Layer 3 of a small transformer language model trained on English Wikipedia (9 layers, counted from 0, width 128).
A neuron's activation on a vector x is GELU(weights . x + bias), where the dot is the dot product.

Input weights of the MLP neurons that the questions are about. A number n stands for (n - 500) times 0.0016.
n14 (bias 0.067): 410,516,570,450,503,370,433,588,638,497,694,585,509,658,398,552,509,442,523,332,555,465,488,481,365,460,420,553,412,562,563,563,526,414,255,477,507,510,564,450,476,792,379,559,734,560,629,506,490,658,500,486,510,383,571,318,418,530,647,539,611,552,312,338,649,642,561,601,425,625,421,377,732,375,435,568,480,556,708,484,643,573,506,494,399,610,500,468,601,348,638,519,421,352,449,601,297,711,388,491,389,295,598,497,367,604,257,678,390,480,462,434,425,632,497,544,674,439,523,582,569,593,509,422,392,591,458,418
n25 (bias 0.030): 343,441,715,419,388,532,404,729,379,563,410,366,704,377,510,665,535,535,544,452,533,529,614,391,468,724,459,490,494,338,410,497,444,487,746,413,666,716,646,500,559,537,548,631,363,529,523,362,496,435,569,468,634,344,589,410,506,328,601,628,614,590,416,344,702,410,444,692,728,336,200,414,634,333,420,405,614,398,606,464,481,525,516,376,428,582,619,444,452,484,356,408,441,549,358,406,560,540,458,419,620,590,479,383,514,772,517,428,566,500,631,523,607,438,475,494,530,435,537,433,422,527,352,357,523,555,470,426
n52 (bias -0.182): 492,428,540,254,586,561,500,698,565,524,354,582,400,328,451,462,391,68,485,582,642,569,240,434,493,500,406,655,445,585,472,335,570,529,396,363,385,575,579,574,576,592,523,541,288,539,482,646,321,355,683,708,430,599,634,555,332,507,453,500,395,633,543,665,618,518,623,321,611,438,483,306,534,667,469,569,411,620,258,338,388,510,579,417,363,349,457,434,537,486,449,430,189,462,385,468,312,471,522,479,514,325,741,315,488,412,504,576,410,658,411,478,492,551,406,479,613,572,441,379,795,277,557,478,437,518,585,518
n66 (bias -0.160): 656,452,644,359,464,488,505,469,675,656,458,428,448,379,523,533,679,597,441,375,544,496,670,291,440,632,554,346,533,270,646,260,407,535,616,361,315,613,504,654,437,356,288,437,432,353,526,279,96,638,262,539,469,602,531,264,380,559,456,469,479,536,472,500,377,677,481,334,711,367,276,540,316,569,463,579,599,316,401,474,470,479,670,452,721,464,724,256,377,550,582,381,300,570,556,439,521,540,421,633,563,487,440,177,887,371,712,541,680,439,487,540,658,636,102,653,174,776,280,466,220,234,578,331,701,405,522,331
n70 (bias -0.002): 708,327,637,571,480,582,520,653,644,500,531,539,408,465,417,479,563,476,407,709,422,740,373,474,418,503,370,422,448,491,453,440,490,471,575,408,358,378,666,374,561,509,267,411,606,386,422,535,521,507,338,494,408,305,539,471,713,430,478,448,599,582,603,570,497,484,507,605,493,442,473,623,423,472,912,465,454,785,620,497,683,537,369,488,466,447,348,575,442,558,317,419,515,394,701,487,543,396,497,345,546,554,381,454,731,425,409,557,384,527,494,510,415,362,420,459,552,500,569,655,546,576,645,526,392,690,435,430
n95 (bias -0.203): 507,581,510,541,645,488,408,497,398,523,301,503,520,382,563,542,434,507,655,460,589,497,600,838,473,691,458,659,396,444,684,394,369,595,583,771,453,658,544,503,523,302,281,385,483,681,524,494,580,375,526,545,315,486,568,375,584,655,642,664,586,535,318,565,703,363,525,539,695,613,494,448,325,360,345,469,451,543,483,557,671,471,503,720,378,415,406,500,224,461,608,497,523,474,590,547,490,638,473,610,821,480,514,308,637,355,658,422,406,449,460,510,601,421,415,616,486,459,521,480,226,401,379,476,490,443,524,423
n111 (bias -0.077): 615,588,397,419,595,497,468,349,491,374,558,350,464,714,610,500,363,500,682,518,390,777,621,540,482,816,513,542,659,438,377,585,447,470,397,525,568,497,503,554,683,763,648,525,411,458,337,559,480,599,317,548,481,429,430,481,630,418,345,411,641,494,594,425,622,488,487,436,410,436,471,525,545,357,458,751,541,592,569,509,497,529,339,402,538,415,500,380,366,517,460,580,532,448,555,684,529,589,539,491,421,512,696,559,288,454,420,388,576,565,491,628,658,521,538,390,436,372,616,581,601,437,458,512,509,485,497,437
n125 (bias -0.055): 758,525,158,454,646,415,617,434,765,395,623,513,259,555,613,423,476,655,503,466,642,500,429,538,399,743,494,582,565,430,426,416,367,401,361,561,474,545,463,430,551,532,678,500,503,469,481,569,433,336,432,492,353,535,466,398,488,632,279,412,388,487,520,666,395,445,669,444,653,485,355,478,556,479,679,622,430,628,509,475,624,313,400,540,536,491,442,389,437,494,488,456,568,668,530,546,626,516,469,521,443,395,500,654,486,411,438,526,548,394,546,436,483,469,413,482,453,687,465,482,532,658,681,643,401,685,494,577
n147 (bias -0.112): 346,234,377,387,529,595,587,690,731,346,534,561,555,571,636,561,838,588,516,323,596,484,515,448,375,591,455,287,383,643,535,492,702,575,475,528,609,373,623,438,420,650,395,451,756,771,676,306,291,546,344,598,626,496,508,532,413,570,421,672,438,435,394,428,573,331,453,600,598,492,259,609,726,223,466,696,659,729,598,808,369,390,591,581,471,504,476,629,446,670,459,484,416,598,378,421,641,472,468,693,446,296,626,622,626,415,617,379,534,250,496,443,403,716,370,589,396,337,533,602,298,413,488,694,532,622,293,630
n169 (bias -0.070): 433,543,667,679,573,449,605,469,549,641,451,481,527,590,531,593,455,358,576,614,356,506,425,410,479,396,661,402,596,254,305,491,463,642,490,706,310,695,479,479,410,511,327,472,628,503,607,464,559,567,430,371,357,648,500,506,543,594,491,592,356,466,363,520,536,473,487,654,325,419,540,485,622,527,513,552,500,446,524,458,515,454,497,556,330,441,482,438,438,419,460,491,480,249,361,446,518,438,442,619,550,548,490,306,583,429,503,800,616,571,386,466,406,665,523,553,430,412,578,602,516,266,575,525,478,278,432,458
n192 (bias 0.020): 487,460,374,472,798,593,645,494,339,512,464,566,546,604,465,385,575,523,522,295,525,435,637,437,357,388,494,443,568,503,585,417,331,540,520,598,477,611,595,539,541,570,402,551,503,616,441,619,205,399,488,576,415,503,562,443,515,551,294,568,688,642,470,400,326,546,487,218,595,564,459,513,552,533,287,401,440,491,433,647,533,585,411,611,552,474,439,719,389,591,480,419,444,596,385,552,441,469,466,491,429,585,637,674,460,531,539,629,429,579,706,500,536,720,456,461,463,556,421,625,318,450,354,560,749,530,484,396
n200 (bias 0.027): 592,660,425,492,735,503,614,632,415,593,593,599,294,419,410,491,541,474,500,518,555,485,414,448,616,550,588,435,422,421,271,341,537,605,545,531,513,372,620,456,552,517,541,608,526,497,643,500,523,459,491,673,512,629,797,478,385,491,765,354,482,454,548,543,425,378,410,443,531,437,469,586,544,618,410,442,311,456,482,581,561,560,548,375,484,744,408,604,514,537,446,561,555,411,327,626,636,460,548,322,494,533,296,528,559,644,459,370,506,355,601,342,513,500,497,476,460,536,447,473,656,423,702,506,700,417,463,521
n203 (bias 0.038): 466,437,515,377,649,489,559,561,560,621,478,356,470,450,543,460,442,538,448,435,602,503,517,579,497,584,503,416,389,517,344,376,688,423,560,524,538,577,334,444,434,531,554,583,349,482,666,363,452,443,449,500,515,609,476,424,534,506,548,726,697,658,481,591,406,656,417,462,402,526,673,657,779,482,309,518,500,375,591,438,428,500,432,470,638,500,423,442,288,330,438,458,560,458,592,512,374,424,542,622,451,636,326,469,383,585,538,475,566,580,632,586,548,386,434,340,569,602,718,503,401,546,629,624,235,382,439,450
n209 (bias 0.038): 595,524,510,615,665,622,620,514,524,614,608,393,547,260,395,539,553,443,709,350,588,665,666,384,490,514,581,661,346,520,566,479,558,691,686,472,436,531,624,378,648,383,553,403,559,453,497,655,391,432,471,703,469,527,561,534,580,657,399,595,520,369,496,323,504,447,209,475,528,446,490,497,468,427,500,615,728,447,261,487,343,648,238,375,667,591,423,414,451,689,560,360,448,436,607,497,552,421,466,401,376,370,636,552,386,397,372,387,439,723,596,576,504,703,616,539,439,480,427,543,381,329,520,527,531,596,669,650
n242 (bias -0.015): 356,605,608,425,524,430,414,663,520,598,524,429,490,494,524,403,667,583,558,308,424,507,456,443,310,483,449,513,725,202,536,405,380,399,566,292,361,608,670,580,418,552,739,551,442,659,527,430,214,604,487,555,355,447,355,457,375,517,533,497,497,470,363,450,432,646,444,497,423,416,400,467,431,455,594,536,679,606,552,490,465,538,549,673,766,457,762,467,478,484,749,520,497,575,556,376,434,587,526,500,605,481,507,534,561,553,469,318,374,402,303,476,500,460,276,548,483,273,490,636,493,583,351,607,446,571,604,354
n264 (bias -0.196): 726,676,715,774,557,500,274,504,433,492,725,383,450,461,609,451,554,193,715,527,571,484,515,345,631,423,549,469,735,489,392,419,631,664,412,556,658,540,153,519,440,522,488,641,569,647,449,716,584,372,567,569,641,588,795,723,578,464,445,528,511,616,634,874,491,446,404,512,295,701,240,329,430,604,679,433,476,600,446,364,397,507,664,616,611,365,446,484,363,623,596,504,343,366,438,551,323,500,547,500,337,407,330,589,509,373,587,455,485,324,662,524,442,248,617,492,555,476,536,284,261,603,500,416,456,639,524,574
n286 (bias -0.046): 571,535,641,370,720,310,456,624,619,565,370,546,525,360,520,586,503,541,377,687,445,558,375,715,380,550,463,453,314,547,598,580,542,327,681,556,446,315,497,613,497,388,514,635,469,497,591,290,552,818,512,361,342,559,542,376,442,493,436,484,512,451,514,488,653,443,626,334,622,564,549,559,493,450,541,410,572,387,573,577,572,546,305,361,601,384,494,526,475,625,494,451,626,591,606,602,296,451,359,601,658,427,510,658,440,425,530,715,429,281,409,592,595,681,497,447,506,561,464,566,473,538,443,484,421,361,408,697
n288 (bias -0.038): 408,427,545,394,642,556,555,464,496,598,664,662,566,431,753,477,497,493,562,503,436,416,553,447,510,351,431,531,507,490,493,399,571,650,567,264,304,587,462,507,450,296,356,281,493,458,398,333,203,245,493,540,443,408,388,418,636,685,476,429,402,546,567,677,508,607,507,691,629,510,457,489,379,527,467,447,529,524,476,552,415,520,465,419,375,377,607,603,461,430,484,458,540,447,541,361,493,677,402,613,524,721,626,461,599,418,555,507,577,649,500,982,946,525,597,483,348,570,288,645,442,497,531,706,525,448,429,666
n308 (bias -0.169): 491,505,603,314,397,373,608,642,437,718,558,278,348,473,826,345,500,714,537,625,595,495,615,427,411,757,687,351,620,241,287,360,495,572,783,389,204,528,531,734,599,513,357,468,430,353,486,409,137,690,496,536,274,610,523,330,248,770,558,409,749,569,592,380,266,793,423,348,629,509,252,651,320,509,500,464,643,601,451,406,483,526,478,388,728,508,749,408,256,706,483,226,354,551,600,482,305,569,549,440,622,616,381,435,771,491,590,528,487,490,451,768,577,323,158,408,78,599,495,558,425,386,580,560,785,527,518,451
n316 (bias -0.012): 549,551,335,432,602,551,560,510,304,438,547,389,570,256,535,577,599,586,364,413,537,416,573,507,377,521,752,500,445,569,404,462,493,557,346,524,471,608,554,510,387,357,646,732,487,327,507,354,518,728,448,437,555,654,381,411,337,448,540,384,588,528,417,680,555,723,417,408,635,526,551,705,447,520,360,405,590,523,520,570,595,413,493,553,472,860,463,401,451,686,607,425,635,474,640,470,750,445,490,567,360,640,554,458,555,534,514,394,435,691,725,413,547,442,513,431,646,453,209,553,385,411,357,534,548,400,497,347
n358 (bias 0.060): 554,531,488,455,430,570,532,391,500,515,344,503,312,582,389,634,404,455,491,476,404,506,480,251,497,608,452,515,488,539,527,433,444,515,611,500,325,418,582,500,319,569,445,735,590,694,657,382,579,552,602,646,582,575,534,475,343,418,463,534,381,488,513,512,583,630,513,481,434,454,430,578,503,293,477,288,544,452,560,351,491,445,622,695,619,537,485,559,307,378,597,664,553,497,494,503,585,540,610,320,459,313,736,516,467,522,523,599,348,461,452,516,523,568,471,566,642,454,374,690,253,669,382,578,403,479,681,436
n361 (bias -0.038): 378,506,515,421,548,644,352,640,515,592,552,506,439,719,414,676,461,611,525,381,373,525,736,534,512,573,599,704,491,683,455,373,266,558,467,742,327,449,531,443,497,393,552,500,695,506,450,429,408,494,491,519,475,406,463,412,547,650,408,379,443,371,579,585,500,427,543,426,443,558,646,416,513,464,461,525,446,551,339,524,446,421,515,520,526,412,442,391,334,333,566,544,453,480,471,503,601,282,377,553,450,697,357,478,480,375,497,555,421,572,594,611,719,472,417,680,509,651,617,545,401,411,612,297,374,382,619,412
n381 (bias -0.179): 542,605,374,241,270,369,447,478,514,549,800,548,489,317,384,421,429,374,680,339,504,627,541,441,443,410,594,624,710,754,457,406,515,432,538,626,423,608,554,486,694,425,412,255,384,371,537,520,644,637,573,487,504,456,438,548,448,436,453,591,637,223,415,414,473,607,554,485,519,816,311,364,420,447,385,668,578,772,404,403,461,552,493,490,523,708,386,636,447,521,503,357,331,431,381,662,507,559,363,404,367,607,665,500,702,474,324,682,469,581,596,522,542,373,472,426,351,471,366,471,650,585,482,658,452,550,648,736
n428 (bias 0.047): 374,531,620,557,510,601,280,594,454,473,674,646,644,592,490,597,325,520,497,589,463,540,348,437,409,391,436,593,450,563,686,324,415,562,250,453,601,570,565,509,426,631,314,506,711,586,497,651,454,621,411,612,519,541,606,522,556,506,398,466,503,484,321,435,641,506,658,490,532,321,532,578,536,479,539,428,316,482,418,515,545,668,491,437,298,583,601,475,761,500,494,653,456,570,441,623,455,428,475,538,616,497,431,414,514,469,559,377,479,592,664,382,411,739,544,678,282,389,675,476,586,598,500,616,547,433,484,610
n435 (bias -0.174): 574,391,384,270,570,456,434,668,415,462,481,420,175,612,416,456,383,530,485,357,571,348,376,435,510,518,540,538,396,534,399,273,597,676,616,572,829,380,563,431,658,268,534,163,645,580,585,438,629,571,584,512,420,550,362,374,333,533,504,411,544,414,390,423,481,430,406,400,478,466,376,636,415,552,586,415,540,569,437,542,544,534,556,572,727,503,615,367,480,658,464,486,540,644,537,374,578,725,437,279,452,361,638,457,581,482,608,323,561,402,386,612,567,454,398,521,436,429,456,681,577,334,483,701,677,594,370,800
n461 (bias -0.054): 508,676,478,391,774,592,590,379,630,584,193,404,596,518,705,541,658,511,616,414,515,453,619,584,557,743,770,591,438,416,479,575,650,453,527,441,370,392,378,535,565,507,500,696,468,525,416,593,388,481,572,548,559,518,634,434,544,407,256,609,315,658,384,462,730,628,527,454,334,404,384,474,171,344,515,489,467,405,457,547,521,483,547,590,553,513,440,343,382,572,608,340,466,527,684,464,652,580,471,486,507,479,664,419,413,365,599,413,383,588,525,481,542,348,493,683,507,255,689,539,176,333,312,866,585,560,430,507
n463 (bias -0.005): 707,529,532,476,600,562,473,556,445,559,519,497,339,618,641,503,531,328,545,606,433,573,547,509,503,521,443,426,414,313,449,530,645,587,352,646,469,401,514,682,583,604,276,494,531,428,556,650,591,629,525,508,434,594,480,417,497,503,416,353,373,438,478,522,443,454,506,622,607,370,536,462,515,486,630,488,503,551,471,494,466,511,277,436,466,411,368,580,700,533,443,421,550,517,663,408,556,459,494,544,590,560,663,372,370,350,331,403,675,587,437,431,339,579,486,373,263,261,539,503,590,650,509,541,642,595,372,529
n478 (bias -0.134): 551,628,576,560,457,546,388,405,462,470,658,468,469,562,507,612,432,511,697,490,269,521,484,437,619,378,612,564,355,581,551,457,479,662,375,340,485,618,510,517,569,741,493,550,642,596,797,401,448,606,407,482,638,620,664,563,484,597,306,343,675,305,711,497,688,411,201,434,461,372,464,560,624,520,452,594,550,564,398,620,638,480,656,679,781,468,319,577,418,602,552,703,513,454,695,617,277,423,714,628,530,473,658,468,364,278,555,591,589,360,422,379,397,503,447,574,441,552,454,531,532,670,558,644,472,521,638,455
n493 (bias -0.090): 410,461,346,560,522,594,360,602,360,560,560,463,529,700,595,483,622,324,491,471,560,536,846,446,442,395,534,535,458,517,585,598,428,592,585,585,513,494,426,456,480,349,685,558,538,811,593,393,627,588,392,545,591,298,419,569,723,700,450,551,546,530,618,449,555,430,411,378,467,503,520,437,459,515,421,497,451,555,538,397,388,421,390,445,438,417,658,566,540,449,567,623,313,472,544,456,417,581,512,446,460,535,663,442,617,398,497,578,588,554,602,485,607,393,409,584,500,467,393,497,396,460,386,419,479,515,597,735

Each question shows a token from some text and the vector x that enters the MLP there. A number n stands for (n - 500) times 0.0099.

" Le": 414,488,561,318,557,647,449,572,566,597,418,482,555,611,496,413,269,313,634,471,510,475,505,222,563,377,556,360,540,663,678,419,403,534,478,359,456,460,491,438,517,475,229,488,487,307,652,643,662,310,422,606,328,452,567,728,356,547,525,551,446,391,664,549,674,612,482,560,375,496,776,501,453,601,445,504,550,456,544,542,439,567,536,335,318,395,402,444,803,641,435,383,550,518,518,444,540,350,541,389,541,471,484,690,350,568,458,503,543,496,624,400,505,580,558,521,591,460,537,598,525,722,564,388,407,492,531,503
Which two neurons fire most, strongest first? n428, n52

" by": 457,626,525,476,468,435,478,394,303,593,485,378,637,495,539,496,495,639,666,385,415,575,578,658,469,577,349,607,496,618,579,389,615,542,515,491,291,567,484,741,341,383,445,590,537,436,614,435,503,508,409,619,373,518,504,515,362,441,629,491,531,662,478,494,579,583,565,554,427,472,525,449,541,543,415,295,457,539,536,525,518,518,491,494,534,222,582,380,436,406,475,389,590,602,740,273,607,594,370,474,516,490,567,457,420,415,446,563,664,378,519,352,487,529,576,570,564,496,537,458,455,416,441,461,559,570,497,372
Which neuron fires most, and how strongly? n95, at about 4.8

" 188": 614,507,371,409,503,555,676,404,587,584,359,387,402,597,480,640,529,700,679,436,322,516,576,585,571,573,326,587,666,594,467,353,558,499,341,694,241,423,442,560,651,512,308,629,469,397,450,689,381,497,395,462,385,417,354,387,587,379,667,504,668,574,655,440,473,479,405,529,517,458,576,395,502,541,563,572,660,489,613,580,461,462,487,547,311,422,467,443,499,599,475,476,607,561,505,530,611,537,427,433,674,315,480,540,597,422,482,436,466,369,551,254,549,533,523,466,559,486,655,534,513,513,418,437,408,467,631,388
Which neuron fires most, and how strongly? n111, at about 4.3

" 6": 349,531,597,423,517,533,593,384,421,419,469,459,586,475,544,481,427,616,698,340,491,455,540,474,415,571,394,425,420,496,583,560,553,579,493,677,337,426,345,543,460,496,449,763,435,420,509,500,583,386,523,528,396,390,516,521,460,564,569,499,721,532,660,451,266,573,349,602,619,330,499,473,346,451,564,476,433,343,522,576,540,245,536,429,444,353,514,376,621,611,488,434,445,555,658,600,540,401,460,365,582,327,536,570,460,470,536,513,494,449,578,391,628,611,511,537,481,636,613,717,741,584,424,594,354,615,597,538
Which neuron lights up most? n308

" After": 554,530,558,432,591,574,543,404,555,586,415,435,695,402,454,433,488,589,564,295,391,485,744,579,505,656,341,639,588,539,573,439,523,560,352,582,290,474,537,518,439,542,534,553,441,416,440,484,475,400,465,563,298,509,406,356,511,475,518,528,591,544,676,568,490,647,587,567,352,511,576,383,447,501,403,442,577,502,643,418,430,470,433,458,482,413,442,508,448,472,620,361,588,599,727,391,544,464,490,551,457,516,685,396,365,433,655,455,625,264,366,389,544,667,546,418,394,631,454,404,426,566,575,498,433,638,449,434
Which neuron lights up most? n66

" city": 527,643,428,543,467,440,384,410,466,496,652,338,550,722,403,585,519,543,515,498,570,506,639,555,663,499,403,582,616,693,450,499,372,465,370,496,409,513,470,736,525,404,430,626,419,347,560,589,444,493,641,575,351,435,502,386,470,532,511,514,458,578,536,572,643,473,486,503,485,387,827,530,477,583,392,530,371,369,442,500,590,378,588,474,354,354,504,241,426,516,305,373,555,672,581,564,516,539,342,546,552,476,655,453,500,497,565,435,522,243,516,473,333,471,507,520,452,542,619,594,455,641,513,504,391,570,538,402
Which neuron fires most, and how strongly? n361, at about 3.4

"n": 641,582,497,374,575,486,600,496,299,448,364,493,404,401,400,506,427,641,529,425,544,545,328,327,555,118,274,511,480,525,369,426,477,567,508,639,630,435,579,623,507,538,252,597,579,481,346,412,655,444,560,427,385,466,568,489,386,460,568,523,398,474,526,466,464,566,555,383,563,415,578,562,677,466,636,433,478,208,572,401,575,408,685,535,387,510,643,341,485,750,401,490,715,560,654,545,597,502,453,476,355,524,394,560,374,471,588,388,563,497,508,605,490,508,677,411,601,488,667,508,481,674,530,676,511,583,465,469
Which neuron lights up most? n435

" left": 461,546,402,422,558,451,725,474,451,455,584,405,646,551,325,510,517,369,599,414,485,550,617,447,533,722,465,482,560,770,574,495,538,476,232,534,402,719,443,514,559,374,455,671,477,375,385,417,569,370,529,609,539,418,366,529,663,495,618,506,542,634,495,468,484,513,575,598,411,486,538,408,529,442,628,432,387,332,629,512,412,548,607,522,466,347,535,422,568,580,496,525,653,582,576,421,429,381,530,513,478,550,694,499,565,403,543,328,458,218,716,494,344,385,440,464,548,489,499,505,355,599,557,350,452,621,536,441
Which neuron lights up most? n264

"b": 723,451,579,406,497,516,729,580,437,447,290,436,547,342,578,541,373,688,546,576,446,485,449,428,623,564,277,523,443,555,566,576,507,490,635,556,542,433,558,413,589,502,422,428,482,665,281,490,582,506,623,320,365,566,467,620,563,570,428,594,452,336,463,403,583,359,519,406,522,571,457,439,374,630,595,513,468,366,636,425,459,571,582,420,371,356,542,412,750,544,361,363,520,389,635,421,612,480,426,386,510,532,628,457,402,595,497,314,623,463,501,445,535,478,647,635,577,459,503,535,723,531,421,702,494,391,432,589
Which neuron fires most, and how strongly? n435, at about 4.1

",": 425,383,594,508,469,518,460,234,370,557,613,517,439,663,514,336,443,550,663,574,376,540,633,370,456,358,400,673,473,679,444,426,515,532,343,633,509,583,443,529,334,505,275,781,488,518,540,464,833,372,397,509,326,549,524,673,455,427,540,563,435,605,594,539,418,518,517,457,404,506,610,319,561,553,527,509,416,381,571,555,444,482,585,426,455,469,519,509,610,558,378,560,632,569,655,506,582,442,396,412,612,429,444,611,284,511,532,594,665,390,619,272,455,548,559,371,516,531,504,442,538,501,588,589,356,458,490,571
Which two neurons fire most, strongest first? n264, n428

" 10": 447,487,510,445,438,482,526,353,451,369,520,413,584,607,436,465,474,483,614,390,361,505,516,472,504,574,507,467,429,563,535,617,519,520,446,651,342,549,347,544,364,506,367,802,567,428,696,514,564,459,441,312,446,397,502,471,481,570,461,541,612,617,542,556,472,565,365,548,510,388,624,530,518,490,586,458,535,438,620,570,516,258,550,364,340,457,522,443,789,693,414,470,533,631,646,482,534,436,533,415,533,329,389,601,433,408,458,538,559,372,664,311,588,598,642,498,510,598,511,518,769,664,472,418,266,515,672,470
Which neuron fires most, and how strongly? n478, at about 2.8

" |": 484,484,528,312,424,424,478,392,483,646,541,384,583,474,506,336,580,568,683,570,499,483,603,393,498,514,489,477,545,464,548,400,420,503,492,505,438,499,586,580,359,482,458,588,499,452,511,493,461,488,469,589,373,483,489,538,461,483,573,427,501,667,626,506,376,547,392,439,539,445,528,454,424,506,552,421,493,473,569,596,422,386,519,459,603,275,543,535,605,554,521,492,461,781,914,398,607,500,412,431,461,497,441,480,555,438,507,563,630,376,478,535,554,435,439,471,435,510,471,642,495,463,483,536,524,553,564,451
Which neuron lights up most? n308

"ville": 519,658,491,397,498,588,545,606,448,542,435,400,575,630,407,456,627,587,547,536,557,578,470,432,544,416,407,559,460,744,530,430,366,475,462,583,432,419,394,558,406,494,259,735,374,361,443,624,649,378,587,580,216,435,518,373,464,583,582,425,462,509,593,420,451,553,469,463,400,455,779,514,442,550,453,354,610,441,422,573,571,430,629,478,390,328,499,507,469,534,501,395,655,567,670,742,453,340,406,388,570,424,532,501,265,578,424,390,635,465,520,450,241,576,430,483,508,639,600,586,541,714,582,470,598,566,421,484
Which neuron lights up most? n463

" he": 491,430,503,313,525,553,522,671,491,552,470,310,706,395,466,522,441,504,555,696,569,490,530,552,576,484,590,504,489,686,672,471,504,488,423,523,244,557,411,698,407,512,447,544,583,428,444,492,638,478,554,615,577,531,453,423,412,503,350,511,502,576,454,396,492,540,488,554,400,334,470,534,495,526,371,453,459,454,626,485,521,499,480,427,502,363,475,346,513,566,574,338,588,601,616,376,722,361,411,404,658,340,489,536,355,593,568,419,522,424,283,384,550,674,526,470,519,379,569,519,575,656,472,490,420,677,571,343
Which neuron lights up most? n461

" Comp": 534,386,709,420,541,607,467,409,292,407,392,430,520,728,458,466,343,615,798,445,501,519,565,588,631,588,507,424,458,869,503,585,492,355,622,469,600,370,475,413,442,511,498,611,387,301,575,434,590,410,563,401,301,424,505,304,313,373,558,601,402,613,526,452,477,377,446,496,466,483,475,559,613,605,453,597,395,465,481,495,525,437,509,355,575,319,424,473,487,594,529,481,723,480,529,455,531,560,395,449,614,382,465,537,466,350,550,578,653,554,568,431,416,546,514,562,374,507,502,674,464,704,589,490,582,614,528,654
Which neuron lights up most? n286

"s,": 338,429,585,385,559,611,605,404,246,629,476,267,486,533,509,446,432,730,636,582,516,555,641,420,414,431,347,666,520,505,563,477,449,496,409,614,519,533,565,627,394,573,534,643,554,543,528,565,610,448,503,588,268,584,460,468,396,529,547,517,603,594,509,478,461,418,601,448,493,395,497,335,522,499,314,472,405,391,415,529,497,464,549,512,464,270,569,424,430,475,482,455,607,582,821,516,594,479,392,365,646,376,407,545,500,397,580,642,617,355,604,383,506,520,525,469,434,448,547,535,484,490,493,509,450,489,524,510
Which two neurons fire most, strongest first? n95, n192

".": 452,537,553,244,490,510,668,468,494,763,519,430,418,397,480,437,520,651,546,573,495,480,603,540,539,481,556,557,609,510,439,519,417,423,510,550,532,519,535,606,389,487,521,565,474,579,389,483,509,527,445,637,412,468,542,626,505,472,483,431,390,623,626,595,421,565,430,498,513,317,486,465,569,428,469,376,615,412,518,615,468,388,510,353,513,257,453,494,511,514,491,340,400,591,862,536,543,447,461,372,364,505,475,550,509,530,552,517,638,331,519,380,550,502,460,439,436,516,535,692,466,479,574,487,563,554,530,442
The three highest activations, in order: n308, n66, n461

"a": 556,520,440,581,353,494,621,548,413,480,556,419,454,655,346,347,486,662,635,553,629,603,396,375,545,269,383,473,415,687,477,468,456,418,469,464,423,374,422,487,436,435,374,523,423,372,571,476,522,531,517,545,429,392,581,472,422,511,519,483,469,576,531,615,363,449,571,550,509,460,766,446,488,638,488,386,469,423,468,516,534,477,682,491,480,369,442,463,492,600,363,336,641,633,789,544,378,464,428,601,496,431,397,604,237,877,399,417,531,497,701,411,443,522,557,548,623,637,650,542,631,525,522,582,538,541,423,413
Which two neurons fire most, strongest first? n203, n70

" as": 449,493,683,477,422,432,526,529,512,354,525,483,533,628,365,419,510,490,484,444,347,577,601,591,566,460,515,546,561,606,453,560,495,469,549,520,512,593,549,724,500,387,308,640,541,484,555,318,766,514,439,624,387,474,358,486,542,444,507,561,571,601,510,471,554,585,602,617,463,529,603,272,524,599,315,346,420,420,646,549,468,420,417,497,656,215,480,405,617,390,534,538,622,623,580,519,613,456,460,408,471,439,510,604,261,379,339,489,633,325,464,370,410,511,543,578,747,570,560,535,461,389,527,506,378,497,499,479
Which two neurons fire most, strongest first? n14, n286

"aced": 535,470,438,287,417,557,582,515,402,622,473,395,541,530,367,461,632,534,602,436,541,515,660,415,530,612,345,514,548,552,595,620,459,365,328,541,413,493,441,594,535,537,382,589,638,505,447,468,388,385,523,671,423,417,290,600,425,671,638,504,644,593,504,454,414,479,684,668,600,329,607,395,601,443,418,486,476,413,648,483,500,517,514,563,316,328,531,425,332,424,574,371,610,647,526,445,242,548,469,495,617,620,598,511,436,551,486,423,626,339,561,566,408,536,474,376,503,499,587,618,503,404,331,467,552,595,535,438
Which neuron fires most, and how strongly? n192, at about 3.5

" The": 472,452,489,385,512,477,649,487,542,634,446,509,818,413,438,552,433,535,603,501,489,574,542,407,637,92,497,653,510,524,593,456,413,510,453,460,393,425,526,533,275,519,356,559,457,355,641,536,672,421,428,539,387,456,429,544,334,467,475,399,586,578,591,498,467,691,467,498,416,476,533,399,567,558,582,352,602,596,560,514,514,325,468,496,517,220,484,528,469,558,559,618,576,553,675,448,528,518,374,488,580,431,455,540,383,441,469,516,641,325,551,531,430,528,436,464,400,538,396,562,559,614,491,546,525,607,611,506
The three highest activations, in order: n478, n288, n358

" at": 514,504,476,433,517,485,607,621,436,512,533,290,666,460,537,477,422,515,516,403,450,604,602,491,473,485,244,580,654,645,550,472,579,449,375,573,482,522,526,707,360,517,366,679,550,608,547,476,478,428,351,456,419,554,394,427,444,427,521,536,588,608,642,473,625,549,553,519,530,465,675,432,624,414,420,473,522,547,595,572,310,340,719,453,454,289,579,579,477,539,460,372,575,664,678,330,442,448,432,448,505,457,486,492,385,383,455,446,602,280,400,621,540,553,422,588,515,454,480,629,509,380,437,407,603,620,458,482
Which neuron lights up most? n147

";": 412,590,513,263,472,467,588,402,326,614,562,281,448,490,571,373,484,643,657,506,562,494,600,446,368,530,523,707,578,560,617,565,453,505,518,591,479,456,547,569,493,430,552,555,514,440,511,528,477,438,521,688,277,559,392,555,499,519,421,466,549,644,558,427,423,539,462,416,454,428,406,446,456,483,404,490,460,516,460,495,474,420,559,458,517,275,502,476,432,542,529,373,450,742,785,382,535,608,385,500,528,375,487,464,563,485,499,575,633,368,564,488,581,473,541,501,417,383,510,605,438,498,514,655,489,570,538,455
Which neuron lights up most? n308

" re": 236,503,480,565,520,475,519,523,398,537,525,377,503,706,374,509,380,469,638,370,516,527,732,474,495,658,706,517,389,622,836,526,369,566,372,373,340,547,437,533,474,507,573,538,629,467,283,281,686,491,438,475,511,580,545,426,444,434,464,429,598,542,679,460,638,584,349,497,500,417,508,496,583,535,336,553,417,453,689,454,429,445,618,450,438,337,369,511,537,549,502,195,567,509,499,608,644,543,529,362,518,379,366,645,460,495,682,454,563,512,526,338,444,520,508,468,561,353,552,520,619,539,585,558,488,596,492,546
Which neuron lights up most? n478

"ield": 595,470,257,411,565,385,546,523,226,525,508,405,659,577,456,472,438,636,659,386,471,637,479,462,731,232,434,488,590,680,516,498,459,507,381,598,654,351,536,444,402,639,392,812,397,372,498,559,463,405,624,426,455,429,528,365,549,616,527,501,517,425,699,525,409,518,502,578,320,569,783,536,610,548,459,467,533,325,596,438,660,468,532,447,419,366,516,540,361,534,494,463,720,509,529,701,392,522,469,429,416,369,509,484,450,503,649,353,488,569,438,447,340,590,456,576,545,545,505,510,468,565,582,326,464,557,503,477
Which neuron lights up most? n203